Layer 11 of a small transformer language model trained on English Wikipedia (16 layers, counted from 0, width 128).
A neuron's activation on a vector x is GELU(weights . x + bias), where the dot is the dot product.

Input weights of the MLP neurons that the questions are about. A number n stands for (n - 128) times 0.0041.
n24 (bias -0.228): 75, 126, 89, 77, 97, 158, 134, 175, 57, 120, 83, 78, 98, 105, 86, 128, 167, 164, 112, 146, 89, 93, 36, 107, 110, 127, 129, 97, 127, 133, 164, 154, 85, 125, 109, 150, 103, 113, 124, 148, 145, 165, 168, 143, 164, 159, 118, 119, 115, 157, 163, 114, 177, 117, 116, 164, 129, 107, 126, 114, 140, 187, 73, 124, 116, 144, 127, 80, 140, 150, 152, 130, 141, 144, 105, 108, 152, 99, 114, 129, 190, 115, 103, 113, 116, 126, 121, 140, 139, 111, 105, 92, 125, 138, 118, 113, 113, 153, 155, 143, 146, 107, 149, 178, 144, 101, 116, 122, 164, 121, 72, 112, 153, 122, 85, 122, 148, 126, 129, 108, 141, 72, 134, 111, 169, 145, 119, 162
n47 (bias 0.180): 155, 127, 118, 147, 117, 81, 127, 124, 123, 92, 127, 155, 123, 108, 118, 124, 89, 114, 146, 113, 116, 109, 133, 92, 133, 121, 122, 101, 90, 154, 122, 125, 131, 144, 153, 126, 115, 97, 120, 121, 133, 142, 106, 141, 117, 134, 135, 138, 139, 140, 132, 128, 114, 128, 174, 132, 119, 147, 138, 148, 139, 139, 149, 125, 165, 149, 114, 125, 133, 130, 108, 129, 112, 94, 101, 131, 113, 109, 110, 165, 109, 121, 139, 153, 101, 146, 127, 148, 113, 129, 151, 134, 141, 124, 114, 137, 110, 144, 115, 126, 155, 145, 167, 176, 146, 147, 129, 124, 118, 132, 152, 92, 142, 138, 132, 137, 172, 141, 101, 144, 191, 139, 149, 163, 74, 172, 92, 179
n183 (bias -0.134): 82, 183, 150, 142, 112, 112, 113, 100, 106, 123, 92, 171, 141, 152, 142, 141, 145, 141, 131, 146, 145, 118, 160, 84, 161, 92, 104, 119, 137, 135, 107, 148, 124, 108, 68, 107, 124, 164, 105, 148, 150, 129, 90, 161, 134, 89, 141, 91, 126, 128, 134, 170, 131, 139, 122, 132, 145, 93, 136, 108, 134, 176, 130, 139, 69, 164, 163, 109, 151, 130, 107, 131, 125, 126, 135, 126, 141, 102, 138, 123, 145, 133, 144, 91, 134, 139, 125, 167, 104, 124, 86, 162, 115, 156, 107, 130, 124, 135, 172, 114, 115, 127, 116, 111, 138, 118, 163, 67, 142, 178, 150, 108, 128, 146, 181, 68, 108, 160, 117, 129, 154, 143, 94, 109, 167, 120, 115, 133
n250 (bias -0.300): 120, 105, 133, 143, 167, 145, 104, 110, 175, 100, 145, 134, 97, 117, 138, 72, 73, 138, 75, 107, 148, 106, 169, 99, 105, 102, 148, 125, 108, 95, 79, 148, 127, 109, 115, 85, 62, 94, 94, 102, 103, 163, 131, 168, 125, 100, 136, 106, 75, 140, 53, 146, 69, 130, 161, 122, 118, 144, 104, 87, 101, 162, 161, 122, 114, 133, 117, 123, 137, 142, 151, 126, 120, 153, 110, 143, 205, 130, 125, 112, 98, 186, 122, 91, 160, 138, 106, 153, 163, 156, 123, 97, 118, 104, 114, 148, 132, 76, 101, 187, 131, 183, 120, 48, 113, 143, 93, 88, 147, 116, 158, 87, 153, 47, 121, 113, 74, 83, 126, 89, 106, 79, 112, 143, 86, 106, 150, 108
n269 (bias -0.455): 19, 233, 169, 94, 113, 159, 113, 106, 20, 114, 114, 180, 163, 167, 158, 105, 89, 122, 115, 93, 104, 176, 156, 117, 149, 169, 172, 125, 174, 115, 106, 129, 117, 62, 73, 116, 82, 139, 135, 102, 172, 115, 160, 67, 193, 86, 105, 54, 146, 77, 104, 145, 164, 122, 118, 104, 105, 93, 153, 104, 134, 168, 100, 109, 119, 141, 102, 33, 109, 125, 80, 98, 99, 163, 167, 124, 124, 40, 127, 101, 201, 203, 98, 77, 177, 115, 121, 204, 162, 117, 121, 183, 80, 143, 100, 147, 119, 122, 213, 141, 85, 128, 101, 76, 133, 126, 217, 67, 114, 141, 78, 166, 87, 110, 160, 96, 100, 104, 92, 104, 74, 81, 170, 71, 216, 80, 120, 35
n316 (bias 0.042): 66, 180, 148, 135, 91, 202, 114, 123, 128, 201, 114, 133, 158, 185, 101, 187, 166, 131, 125, 186, 112, 217, 174, 164, 126, 75, 145, 153, 153, 166, 131, 101, 123, 118, 110, 75, 112, 147, 120, 123, 125, 132, 132, 173, 121, 98, 128, 119, 115, 133, 125, 97, 137, 83, 96, 99, 112, 101, 129, 131, 131, 126, 139, 87, 35, 118, 132, 79, 157, 103, 156, 161, 148, 170, 140, 131, 121, 60, 130, 101, 168, 135, 121, 70, 166, 134, 147, 133, 105, 133, 85, 131, 106, 186, 96, 147, 160, 199, 174, 117, 142, 105, 85, 58, 186, 108, 117, 118, 168, 140, 136, 69, 113, 156, 64, 120, 113, 125, 144, 88, 86, 78, 169, 153, 196, 119, 123, 61
n360 (bias -0.319): 106, 136, 89, 115, 107, 96, 134, 58, 115, 105, 149, 86, 132, 108, 184, 123, 181, 136, 89, 179, 75, 180, 164, 160, 155, 153, 186, 95, 134, 113, 97, 139, 115, 106, 112, 123, 123, 34, 116, 160, 118, 38, 149, 151, 112, 155, 138, 78, 87, 133, 42, 210, 169, 116, 126, 188, 180, 95, 132, 116, 75, 147, 106, 128, 138, 128, 72, 196, 210, 104, 167, 113, 134, 141, 103, 93, 138, 126, 191, 178, 127, 204, 149, 126, 99, 122, 189, 68, 124, 159, 126, 161, 84, 103, 145, 179, 69, 60, 185, 170, 115, 185, 74, 115, 64, 139, 130, 50, 106, 114, 153, 65, 87, 132, 51, 116, 82, 33, 152, 151, 104, 72, 165, 123, 116, 152, 154, 104
n380 (bias -0.148): 95, 172, 180, 166, 179, 184, 86, 133, 98, 145, 155, 123, 152, 179, 113, 156, 122, 107, 109, 119, 104, 153, 177, 111, 102, 206, 137, 163, 160, 143, 96, 159, 144, 99, 117, 109, 49, 144, 175, 120, 158, 126, 201, 115, 110, 108, 144, 102, 155, 84, 150, 119, 123, 70, 85, 138, 113, 90, 89, 114, 187, 93, 82, 87, 101, 91, 137, 99, 155, 120, 97, 187, 99, 191, 182, 189, 106, 107, 136, 83, 142, 115, 137, 74, 131, 74, 109, 117, 133, 162, 137, 172, 114, 177, 109, 131, 138, 128, 175, 147, 67, 98, 108, 96, 158, 120, 188, 125, 161, 132, 67, 144, 122, 127, 145, 151, 125, 185, 146, 108, 48, 63, 100, 116, 160, 64, 98, 94
n382 (bias -0.175): 129, 132, 145, 117, 150, 148, 115, 137, 149, 163, 143, 140, 143, 122, 159, 141, 111, 137, 87, 136, 139, 129, 165, 118, 146, 158, 141, 115, 142, 110, 168, 140, 165, 139, 156, 110, 163, 134, 122, 114, 147, 100, 101, 140, 137, 106, 97, 115, 103, 99, 116, 152, 154, 163, 162, 121, 129, 113, 137, 123, 91, 114, 111, 155, 146, 148, 104, 163, 136, 110, 109, 152, 103, 145, 130, 158, 118, 142, 125, 102, 83, 127, 131, 91, 149, 117, 148, 143, 97, 144, 149, 132, 120, 118, 113, 114, 125, 185, 117, 120, 126, 156, 134, 103, 150, 132, 116, 94, 113, 129, 142, 117, 109, 125, 111, 81, 140, 148, 148, 121, 140, 119, 71, 121, 176, 144, 119, 153
n398 (bias -0.180): 89, 173, 109, 47, 127, 183, 123, 84, 137, 200, 80, 77, 154, 122, 72, 127, 136, 129, 128, 161, 82, 161, 174, 176, 190, 73, 126, 97, 138, 120, 30, 85, 115, 147, 169, 68, 117, 60, 148, 177, 161, 89, 204, 124, 133, 110, 153, 112, 111, 146, 103, 107, 122, 65, 8, 128, 177, 184, 84, 111, 86, 112, 111, 144, 100, 113, 69, 128, 123, 74, 134, 230, 120, 173, 148, 124, 77, 174, 136, 118, 125, 139, 190, 155, 172, 180, 162, 145, 127, 204, 88, 69, 79, 161, 58, 92, 80, 104, 159, 101, 105, 171, 110, 67, 102, 74, 84, 150, 151, 127, 119, 129, 244, 117, 111, 125, 89, 135, 141, 92, 98, 130, 99, 125, 165, 99, 139, 111
n401 (bias -0.153): 137, 140, 139, 118, 114, 195, 29, 104, 131, 139, 76, 153, 122, 143, 142, 131, 115, 120, 178, 109, 119, 139, 76, 120, 111, 146, 133, 133, 132, 124, 141, 89, 94, 97, 137, 99, 138, 95, 86, 143, 113, 119, 126, 113, 136, 143, 155, 121, 134, 131, 111, 129, 126, 95, 124, 148, 119, 110, 115, 125, 100, 187, 147, 136, 78, 119, 54, 112, 127, 99, 123, 171, 132, 141, 128, 155, 107, 145, 152, 168, 118, 126, 141, 129, 118, 134, 147, 115, 110, 111, 136, 121, 144, 142, 98, 116, 125, 112, 172, 140, 108, 149, 110, 126, 133, 92, 178, 131, 163, 155, 127, 104, 103, 122, 114, 103, 88, 117, 148, 125, 112, 121, 111, 139, 164, 114, 122, 162
n444 (bias -0.133): 90, 128, 183, 109, 113, 172, 113, 75, 137, 174, 140, 123, 129, 87, 168, 100, 154, 173, 45, 184, 100, 105, 88, 130, 161, 139, 177, 147, 150, 106, 88, 110, 118, 48, 110, 40, 121, 108, 96, 108, 129, 154, 159, 110, 46, 174, 86, 137, 118, 78, 136, 82, 144, 139, 66, 132, 99, 141, 82, 120, 154, 124, 110, 162, 114, 83, 109, 147, 90, 121, 160, 143, 105, 220, 136, 211, 114, 119, 168, 77, 172, 130, 136, 55, 145, 140, 189, 152, 194, 112, 103, 87, 113, 171, 118, 117, 130, 126, 130, 142, 193, 175, 77, 100, 137, 150, 141, 105, 116, 121, 120, 88, 103, 113, 87, 146, 98, 118, 176, 109, 119, 88, 172, 128, 185, 43, 162, 72
n508 (bias -0.360): 125, 173, 104, 80, 112, 142, 137, 121, 108, 220, 130, 87, 99, 127, 111, 55, 118, 147, 132, 111, 72, 151, 142, 127, 120, 178, 166, 131, 135, 132, 177, 97, 132, 158, 179, 127, 116, 108, 161, 162, 208, 124, 149, 118, 139, 173, 77, 103, 177, 112, 135, 63, 133, 102, 115, 80, 127, 83, 88, 114, 145, 113, 135, 135, 156, 106, 85, 95, 179, 105, 138, 145, 142, 135, 119, 208, 100, 142, 165, 115, 151, 138, 135, 129, 74, 141, 88, 164, 152, 134, 135, 131, 58, 159, 101, 159, 118, 179, 208, 155, 118, 156, 73, 36, 45, 118, 187, 175, 51, 68, 131, 136, 160, 155, 99, 125, 154, 87, 131, 137, 140, 134, 55, 130, 130, 94, 131, 67
n509 (bias -0.289): 75, 242, 94, 88, 143, 213, 156, 166, 109, 174, 132, 135, 154, 154, 125, 154, 129, 155, 171, 110, 165, 194, 126, 122, 138, 78, 99, 132, 85, 132, 55, 132, 110, 171, 149, 48, 127, 102, 134, 98, 137, 140, 199, 155, 184, 144, 119, 168, 78, 123, 133, 158, 123, 124, 48, 156, 130, 166, 42, 120, 87, 111, 130, 158, 136, 101, 76, 195, 105, 51, 76, 128, 186, 138, 147, 144, 106, 135, 147, 157, 148, 112, 95, 153, 98, 156, 178, 170, 143, 210, 60, 115, 81, 145, 104, 105, 78, 147, 175, 71, 151, 152, 119, 111, 147, 95, 140, 155, 156, 173, 169, 162, 164, 95, 84, 134, 108, 96, 173, 119, 69, 86, 62, 153, 187, 210, 154, 115

Each question shows a token from some text and the vector x that enters the MLP there. A number n stands for (n - 128) times 0.081.

"-": 143, 136, 114, 122, 141, 139, 101, 126, 134, 122, 130, 110, 132, 128, 125, 134, 121, 131, 143, 134, 115, 114, 115, 120, 130, 140, 116, 127, 121, 123, 118, 122, 106, 128, 129, 136, 132, 122, 130, 135, 128, 119, 120, 118, 123, 119, 123, 136, 138, 137, 128, 111, 112, 115, 135, 134, 118, 128, 122, 211, 130, 127, 132, 127, 140, 115, 112, 125, 124, 130, 139, 124, 132, 118, 117, 123, 132, 139, 117, 130, 138, 118, 133, 125, 136, 125, 127, 138, 135, 134, 148, 134, 139, 144, 132, 136, 131, 146, 127, 124, 127, 134, 135, 121, 115, 162, 127, 144, 146, 107, 129, 135, 118, 149, 135, 136, 129, 114, 135, 126, 125, 135, 130, 123, 125, 116, 116, 116
The neuron with the highest activation: n508

"y": 135, 135, 121, 134, 125, 114, 97, 121, 118, 122, 99, 120, 138, 127, 134, 127, 126, 124, 119, 133, 121, 115, 119, 121, 129, 125, 112, 146, 115, 135, 126, 116, 131, 159, 131, 125, 130, 117, 119, 134, 126, 142, 139, 110, 140, 129, 120, 138, 125, 138, 137, 119, 133, 122, 124, 142, 131, 120, 117, 198, 126, 138, 113, 116, 130, 128, 145, 106, 135, 132, 121, 135, 137, 120, 129, 128, 126, 119, 130, 124, 154, 116, 119, 122, 127, 121, 127, 125, 117, 115, 137, 124, 175, 122, 141, 126, 122, 130, 130, 121, 115, 131, 126, 143, 132, 118, 141, 133, 119, 127, 125, 131, 130, 138, 133, 119, 145, 121, 124, 126, 131, 111, 135, 122, 125, 127, 131, 112
The two highest activations, in order: n24, n47

" film": 142, 122, 152, 142, 115, 143, 96, 119, 138, 126, 108, 128, 129, 128, 126, 142, 131, 139, 132, 126, 119, 126, 119, 139, 122, 137, 134, 130, 123, 124, 123, 124, 116, 147, 138, 125, 111, 113, 133, 118, 128, 125, 127, 122, 140, 119, 128, 148, 130, 144, 130, 127, 119, 119, 106, 131, 133, 125, 130, 212, 129, 124, 137, 135, 133, 129, 135, 119, 127, 133, 142, 119, 115, 126, 118, 126, 135, 136, 117, 137, 121, 121, 131, 123, 131, 108, 132, 130, 130, 123, 135, 138, 168, 128, 135, 116, 140, 137, 110, 140, 125, 126, 118, 128, 125, 124, 131, 138, 126, 119, 135, 121, 127, 133, 130, 121, 125, 120, 123, 139, 127, 117, 121, 139, 120, 118, 134, 137
Which neuron fires most, and how strongly? n401, at about 1.9

"For": 122, 133, 116, 119, 125, 120, 88, 125, 136, 126, 124, 111, 119, 127, 130, 122, 114, 126, 117, 123, 133, 118, 123, 134, 149, 134, 136, 128, 124, 126, 134, 123, 126, 135, 125, 120, 136, 120, 120, 129, 125, 135, 131, 135, 110, 128, 128, 138, 127, 139, 135, 129, 121, 116, 123, 132, 126, 127, 137, 203, 140, 138, 122, 120, 145, 139, 125, 124, 116, 138, 117, 111, 121, 140, 128, 140, 120, 122, 126, 117, 129, 147, 119, 115, 138, 126, 135, 134, 150, 128, 140, 120, 176, 125, 152, 124, 117, 119, 126, 113, 124, 134, 138, 135, 133, 124, 114, 138, 126, 135, 115, 122, 133, 135, 137, 123, 133, 113, 111, 110, 120, 122, 133, 127, 137, 124, 127, 124
The neuron with the highest activation: n444

" Aud": 138, 114, 128, 120, 121, 150, 96, 131, 134, 115, 148, 129, 123, 128, 145, 128, 131, 124, 127, 135, 123, 123, 141, 132, 135, 137, 125, 132, 124, 119, 126, 135, 122, 124, 131, 132, 120, 123, 127, 117, 105, 123, 122, 143, 120, 106, 137, 132, 121, 137, 131, 137, 127, 122, 127, 124, 119, 129, 132, 198, 136, 128, 139, 127, 124, 122, 109, 138, 121, 126, 126, 131, 117, 122, 136, 119, 139, 131, 128, 136, 117, 139, 128, 135, 123, 113, 131, 137, 115, 150, 138, 120, 191, 121, 136, 116, 127, 123, 121, 137, 116, 142, 133, 130, 132, 124, 114, 121, 135, 133, 127, 134, 123, 130, 129, 146, 130, 115, 120, 125, 110, 132, 131, 129, 115, 129, 130, 123
Which neuron fires most, and how strongly? n250, at about 1.7

" Queen": 131, 128, 130, 129, 137, 124, 93, 109, 128, 133, 126, 147, 126, 136, 114, 138, 120, 126, 118, 116, 111, 112, 127, 129, 119, 128, 118, 128, 120, 132, 124, 121, 115, 140, 138, 129, 140, 126, 129, 141, 127, 130, 116, 120, 127, 120, 135, 135, 140, 121, 142, 112, 117, 120, 123, 132, 126, 129, 142, 204, 124, 125, 128, 141, 129, 126, 132, 126, 117, 112, 132, 122, 138, 132, 119, 140, 126, 126, 112, 129, 124, 124, 128, 110, 118, 118, 133, 124, 136, 126, 144, 126, 187, 123, 138, 125, 136, 127, 130, 134, 115, 133, 135, 121, 129, 136, 134, 149, 128, 133, 129, 127, 129, 116, 117, 129, 136, 134, 128, 120, 118, 113, 131, 138, 145, 130, 132, 123
The neuron with the highest activation: n401

"=": 134, 131, 130, 125, 141, 128, 114, 126, 141, 126, 120, 134, 150, 118, 138, 121, 135, 136, 125, 132, 135, 121, 134, 118, 120, 125, 131, 133, 116, 107, 123, 118, 128, 122, 108, 126, 120, 135, 117, 130, 130, 131, 127, 116, 117, 140, 132, 120, 137, 152, 128, 142, 104, 119, 126, 131, 128, 123, 118, 219, 126, 138, 115, 115, 142, 112, 143, 130, 131, 149, 128, 128, 114, 134, 128, 117, 136, 125, 124, 132, 112, 123, 126, 121, 126, 123, 127, 132, 118, 124, 133, 109, 125, 132, 128, 126, 150, 139, 139, 129, 141, 139, 138, 121, 113, 116, 121, 126, 132, 123, 139, 126, 129, 122, 130, 135, 129, 123, 130, 145, 113, 135, 148, 129, 120, 129, 139, 129
The neuron with the highest activation: n250

" as": 131, 132, 118, 114, 122, 128, 91, 129, 123, 134, 120, 123, 126, 117, 120, 122, 127, 127, 142, 118, 114, 115, 125, 143, 133, 124, 129, 135, 119, 136, 136, 129, 118, 143, 128, 125, 144, 117, 140, 128, 135, 129, 137, 124, 120, 136, 125, 133, 136, 122, 138, 116, 117, 114, 141, 115, 141, 131, 124, 210, 129, 132, 122, 128, 145, 149, 128, 106, 120, 142, 130, 128, 124, 129, 123, 119, 133, 114, 127, 132, 138, 122, 123, 119, 123, 126, 123, 144, 139, 143, 136, 136, 146, 118, 141, 140, 128, 141, 148, 119, 120, 127, 126, 134, 139, 128, 133, 133, 130, 129, 125, 138, 125, 145, 140, 121, 141, 133, 119, 96, 116, 116, 135, 126, 137, 135, 125, 120
The neuron with the highest activation: n24

" to": 132, 159, 135, 112, 145, 119, 103, 122, 134, 105, 121, 130, 132, 139, 135, 120, 127, 134, 132, 122, 132, 133, 131, 118, 123, 121, 120, 124, 126, 130, 129, 128, 123, 138, 117, 130, 140, 129, 124, 116, 132, 137, 137, 115, 124, 139, 127, 130, 131, 136, 135, 137, 114, 123, 129, 130, 131, 122, 131, 230, 138, 132, 117, 137, 122, 126, 134, 138, 126, 132, 112, 126, 120, 140, 140, 124, 129, 123, 121, 120, 128, 127, 128, 129, 131, 121, 120, 122, 136, 123, 137, 129, 145, 112, 141, 125, 124, 138, 139, 124, 119, 133, 142, 115, 129, 124, 133, 134, 128, 142, 124, 130, 123, 130, 125, 132, 131, 127, 118, 121, 117, 131, 133, 130, 125, 119, 115, 131
Which neuron fires most, and how strongly? n380, at about 1.2

"ury": 141, 136, 148, 149, 136, 128, 93, 132, 131, 126, 137, 138, 130, 129, 121, 127, 131, 131, 124, 134, 119, 135, 136, 127, 139, 119, 119, 124, 128, 129, 130, 131, 115, 143, 122, 124, 144, 127, 119, 145, 133, 121, 106, 140, 119, 118, 130, 131, 136, 145, 132, 143, 113, 125, 140, 119, 127, 126, 142, 196, 133, 123, 122, 112, 134, 128, 123, 139, 135, 120, 127, 131, 141, 129, 130, 129, 117, 118, 128, 124, 114, 122, 122, 123, 123, 113, 144, 131, 121, 121, 146, 143, 188, 133, 141, 131, 130, 135, 126, 120, 120, 129, 147, 124, 137, 135, 128, 120, 122, 128, 126, 127, 129, 132, 123, 132, 122, 137, 133, 127, 140, 107, 120, 133, 146, 137, 117, 135
Which three neurons fire most, strongest first? n47, n382, n316

"The": 142, 118, 127, 124, 128, 127, 106, 120, 139, 137, 127, 124, 113, 128, 134, 132, 121, 135, 116, 141, 132, 134, 117, 128, 127, 124, 134, 133, 127, 136, 126, 121, 122, 147, 128, 116, 120, 126, 126, 131, 125, 128, 115, 121, 142, 128, 119, 145, 134, 131, 130, 126, 126, 115, 121, 128, 131, 125, 129, 236, 130, 125, 134, 131, 135, 134, 136, 126, 121, 140, 123, 129, 144, 146, 132, 132, 124, 135, 140, 131, 128, 125, 124, 122, 122, 117, 124, 116, 130, 122, 139, 115, 134, 137, 136, 119, 122, 140, 123, 124, 118, 130, 122, 138, 125, 125, 118, 138, 124, 122, 127, 122, 129, 133, 129, 122, 139, 125, 145, 117, 129, 122, 127, 122, 125, 138, 143, 127
The neuron with the highest activation: n444

" through": 120, 147, 126, 111, 140, 132, 107, 123, 127, 121, 138, 128, 124, 130, 125, 124, 126, 130, 134, 124, 113, 140, 129, 123, 131, 118, 129, 131, 124, 128, 131, 129, 119, 132, 110, 134, 129, 128, 112, 135, 133, 132, 129, 123, 128, 130, 127, 127, 141, 137, 141, 125, 126, 116, 131, 122, 136, 128, 121, 235, 134, 131, 121, 125, 126, 126, 133, 126, 130, 130, 118, 116, 124, 146, 131, 125, 124, 107, 123, 116, 140, 135, 137, 139, 123, 123, 133, 131, 134, 128, 138, 120, 153, 127, 125, 130, 124, 140, 144, 130, 128, 138, 131, 136, 123, 128, 134, 133, 141, 124, 125, 127, 126, 128, 125, 124, 139, 130, 115, 120, 119, 132, 133, 125, 139, 126, 118, 133
The two highest activations, in order: n269, n316

" August": 128, 132, 126, 126, 139, 138, 112, 122, 127, 148, 139, 125, 145, 124, 126, 131, 118, 131, 120, 116, 118, 130, 124, 125, 131, 113, 130, 133, 103, 129, 121, 114, 119, 134, 138, 128, 131, 129, 108, 121, 126, 120, 137, 133, 138, 128, 120, 126, 137, 124, 138, 126, 122, 125, 120, 127, 140, 130, 129, 214, 144, 120, 137, 128, 137, 137, 125, 135, 152, 107, 127, 125, 125, 129, 137, 129, 118, 139, 121, 131, 128, 113, 126, 124, 126, 117, 137, 116, 125, 145, 127, 121, 165, 121, 121, 109, 132, 128, 132, 119, 117, 132, 132, 130, 131, 119, 116, 119, 133, 132, 147, 143, 140, 145, 116, 133, 144, 134, 128, 123, 118, 128, 126, 145, 115, 136, 125, 128
The two highest activations, in order: n509, n398

"\n": 125, 103, 135, 116, 137, 122, 107, 130, 134, 122, 122, 131, 152, 127, 121, 130, 119, 134, 138, 134, 124, 122, 122, 129, 130, 125, 129, 119, 133, 129, 141, 122, 119, 109, 130, 131, 133, 112, 123, 125, 128, 125, 128, 125, 129, 133, 134, 135, 128, 120, 132, 121, 133, 136, 132, 119, 122, 127, 131, 237, 129, 128, 124, 134, 137, 141, 125, 116, 128, 118, 130, 125, 122, 120, 131, 137, 130, 131, 120, 124, 109, 122, 128, 127, 132, 150, 136, 133, 133, 123, 135, 124, 142, 131, 136, 126, 125, 133, 124, 123, 131, 137, 130, 136, 130, 145, 140, 120, 131, 132, 120, 125, 137, 134, 129, 138, 133, 130, 132, 132, 131, 132, 127, 131, 125, 138, 129, 135
Which neuron fires most, and how strongly? n47, at about 2.7

" lost": 129, 134, 131, 128, 120, 119, 113, 127, 119, 131, 128, 143, 128, 125, 136, 127, 121, 142, 122, 128, 121, 130, 133, 113, 137, 116, 126, 124, 123, 124, 129, 123, 121, 140, 112, 125, 131, 144, 99, 143, 114, 123, 123, 137, 133, 121, 124, 112, 139, 126, 140, 108, 121, 129, 128, 122, 124, 118, 115, 221, 128, 141, 128, 132, 131, 128, 137, 124, 113, 126, 132, 144, 115, 139, 130, 123, 127, 105, 120, 124, 136, 123, 128, 125, 126, 110, 132, 137, 129, 126, 125, 126, 155, 125, 114, 122, 123, 128, 136, 123, 127, 125, 127, 144, 132, 122, 141, 126, 140, 129, 109, 120, 122, 131, 132, 121, 134, 117, 117, 125, 126, 130, 137, 130, 127, 118, 108, 143
The neuron with the highest activation: n183

" where": 130, 135, 125, 137, 143, 118, 104, 136, 125, 131, 127, 120, 121, 142, 127, 137, 135, 128, 126, 115, 127, 139, 132, 138, 129, 124, 127, 142, 129, 128, 135, 119, 130, 131, 137, 121, 125, 115, 122, 136, 125, 142, 138, 127, 128, 125, 118, 139, 137, 121, 136, 118, 136, 127, 118, 118, 135, 128, 133, 226, 133, 128, 130, 126, 127, 139, 128, 105, 123, 151, 120, 129, 122, 134, 144, 136, 135, 135, 125, 111, 133, 130, 122, 124, 120, 131, 123, 144, 124, 125, 138, 118, 148, 129, 136, 134, 133, 140, 141, 120, 124, 138, 132, 142, 141, 127, 144, 126, 118, 132, 134, 127, 118, 137, 144, 133, 135, 138, 114, 114, 114, 122, 130, 138, 135, 135, 124, 123
Which three neurons fire most, strongest first? n380, n316, n269

" comp": 135, 122, 132, 108, 117, 115, 103, 128, 129, 117, 134, 128, 135, 128, 121, 117, 119, 139, 144, 136, 101, 112, 128, 130, 131, 122, 114, 124, 110, 134, 141, 117, 111, 129, 133, 125, 127, 121, 130, 131, 119, 144, 127, 136, 129, 137, 128, 124, 139, 149, 142, 127, 101, 113, 117, 123, 123, 143, 126, 174, 122, 130, 122, 116, 145, 134, 125, 108, 103, 131, 120, 151, 92, 153, 136, 118, 121, 132, 138, 119, 121, 133, 134, 141, 131, 110, 128, 117, 147, 137, 123, 134, 170, 142, 132, 130, 129, 134, 133, 130, 111, 143, 131, 127, 120, 134, 104, 129, 143, 124, 117, 130, 124, 137, 135, 146, 125, 115, 130, 124, 126, 133, 129, 122, 123, 123, 122, 127
Which three neurons fire most, strongest first? n398, n47, n401

",": 133, 123, 134, 135, 140, 132, 104, 125, 128, 119, 127, 142, 139, 142, 124, 123, 120, 119, 124, 112, 121, 130, 131, 132, 124, 123, 130, 137, 115, 138, 129, 128, 123, 125, 124, 111, 128, 119, 118, 114, 126, 126, 138, 131, 147, 121, 119, 129, 129, 121, 135, 124, 122, 119, 124, 131, 140, 122, 123, 233, 141, 128, 140, 112, 119, 133, 138, 133, 129, 137, 123, 130, 121, 117, 141, 122, 126, 123, 131, 120, 125, 115, 133, 123, 132, 117, 140, 153, 120, 124, 129, 131, 138, 129, 132, 132, 131, 147, 132, 127, 122, 137, 134, 133, 139, 122, 135, 126, 119, 115, 124, 130, 125, 138, 129, 128, 132, 120, 129, 120, 135, 127, 130, 134, 138, 136, 130, 119
Which neuron fires most, and how strongly? n316, at about 2.1

" shortly": 106, 131, 133, 128, 143, 126, 107, 131, 125, 149, 137, 139, 127, 139, 113, 135, 121, 124, 127, 135, 136, 136, 138, 107, 125, 125, 146, 133, 119, 132, 132, 103, 122, 131, 132, 119, 127, 132, 116, 128, 119, 144, 130, 123, 140, 124, 119, 120, 152, 139, 122, 114, 118, 131, 133, 116, 128, 106, 122, 210, 124, 131, 132, 119, 129, 140, 141, 125, 124, 127, 134, 146, 110, 126, 129, 124, 109, 135, 132, 122, 136, 118, 140, 124, 131, 118, 135, 130, 136, 133, 142, 135, 163, 129, 120, 124, 126, 125, 130, 127, 131, 124, 143, 125, 131, 131, 136, 129, 145, 123, 129, 111, 130, 138, 134, 118, 142, 123, 118, 106, 125, 135, 140, 129, 133, 136, 133, 132
Which neuron fires most, and how strongly? n316, at about 3

" Back": 140, 134, 130, 116, 136, 140, 102, 117, 137, 115, 125, 116, 123, 130, 126, 126, 108, 142, 114, 138, 126, 111, 137, 136, 142, 121, 119, 119, 122, 124, 133, 119, 136, 124, 118, 129, 120, 115, 103, 126, 116, 138, 117, 131, 128, 126, 124, 124, 142, 135, 127, 133, 119, 124, 119, 120, 129, 119, 118, 200, 119, 149, 134, 127, 137, 145, 131, 133, 137, 133, 136, 124, 130, 142, 143, 145, 120, 136, 120, 116, 122, 135, 125, 118, 125, 110, 127, 131, 135, 120, 137, 121, 181, 126, 142, 124, 123, 109, 120, 124, 142, 137, 127, 123, 104, 126, 124, 130, 133, 126, 130, 130, 121, 125, 130, 119, 142, 127, 130, 117, 118, 118, 133, 135, 118, 121, 126, 112
Which neuron fires most, and how strongly? n250, at about 2.6

" on": 118, 142, 141, 119, 135, 139, 104, 117, 135, 119, 134, 138, 141, 123, 134, 121, 121, 138, 132, 130, 146, 141, 131, 128, 134, 128, 120, 124, 121, 125, 138, 126, 126, 133, 125, 125, 121, 140, 115, 117, 121, 129, 146, 121, 133, 118, 135, 133, 136, 144, 135, 129, 126, 111, 120, 113, 127, 122, 121, 220, 142, 131, 130, 131, 144, 139, 126, 133, 128, 117, 120, 111, 127, 135, 141, 126, 118, 119, 120, 126, 137, 115, 128, 132, 131, 134, 139, 116, 140, 135, 132, 131, 150, 123, 130, 132, 121, 128, 147, 134, 131, 132, 126, 141, 132, 121, 131, 119, 139, 130, 146, 124, 118, 127, 113, 141, 147, 126, 134, 111, 113, 130, 119, 136, 119, 139, 124, 130
The neuron with the highest activation: n509

"I": 139, 122, 109, 119, 138, 106, 95, 117, 124, 134, 101, 127, 132, 115, 126, 128, 125, 143, 118, 142, 129, 119, 117, 126, 132, 125, 138, 139, 125, 115, 129, 125, 116, 148, 134, 111, 123, 113, 127, 125, 129, 141, 128, 118, 130, 122, 117, 136, 121, 144, 143, 121, 127, 129, 132, 128, 115, 121, 128, 187, 138, 129, 129, 118, 131, 130, 128, 118, 127, 131, 137, 130, 128, 122, 139, 129, 116, 122, 132, 124, 139, 121, 128, 113, 140, 133, 128, 124, 128, 122, 118, 123, 184, 123, 153, 126, 118, 146, 120, 127, 121, 136, 129, 139, 149, 134, 132, 155, 121, 127, 116, 122, 130, 136, 115, 125, 120, 117, 124, 120, 110, 106, 135, 117, 123, 125, 126, 129
Which neuron fires most, and how strongly? n24, at about 2.2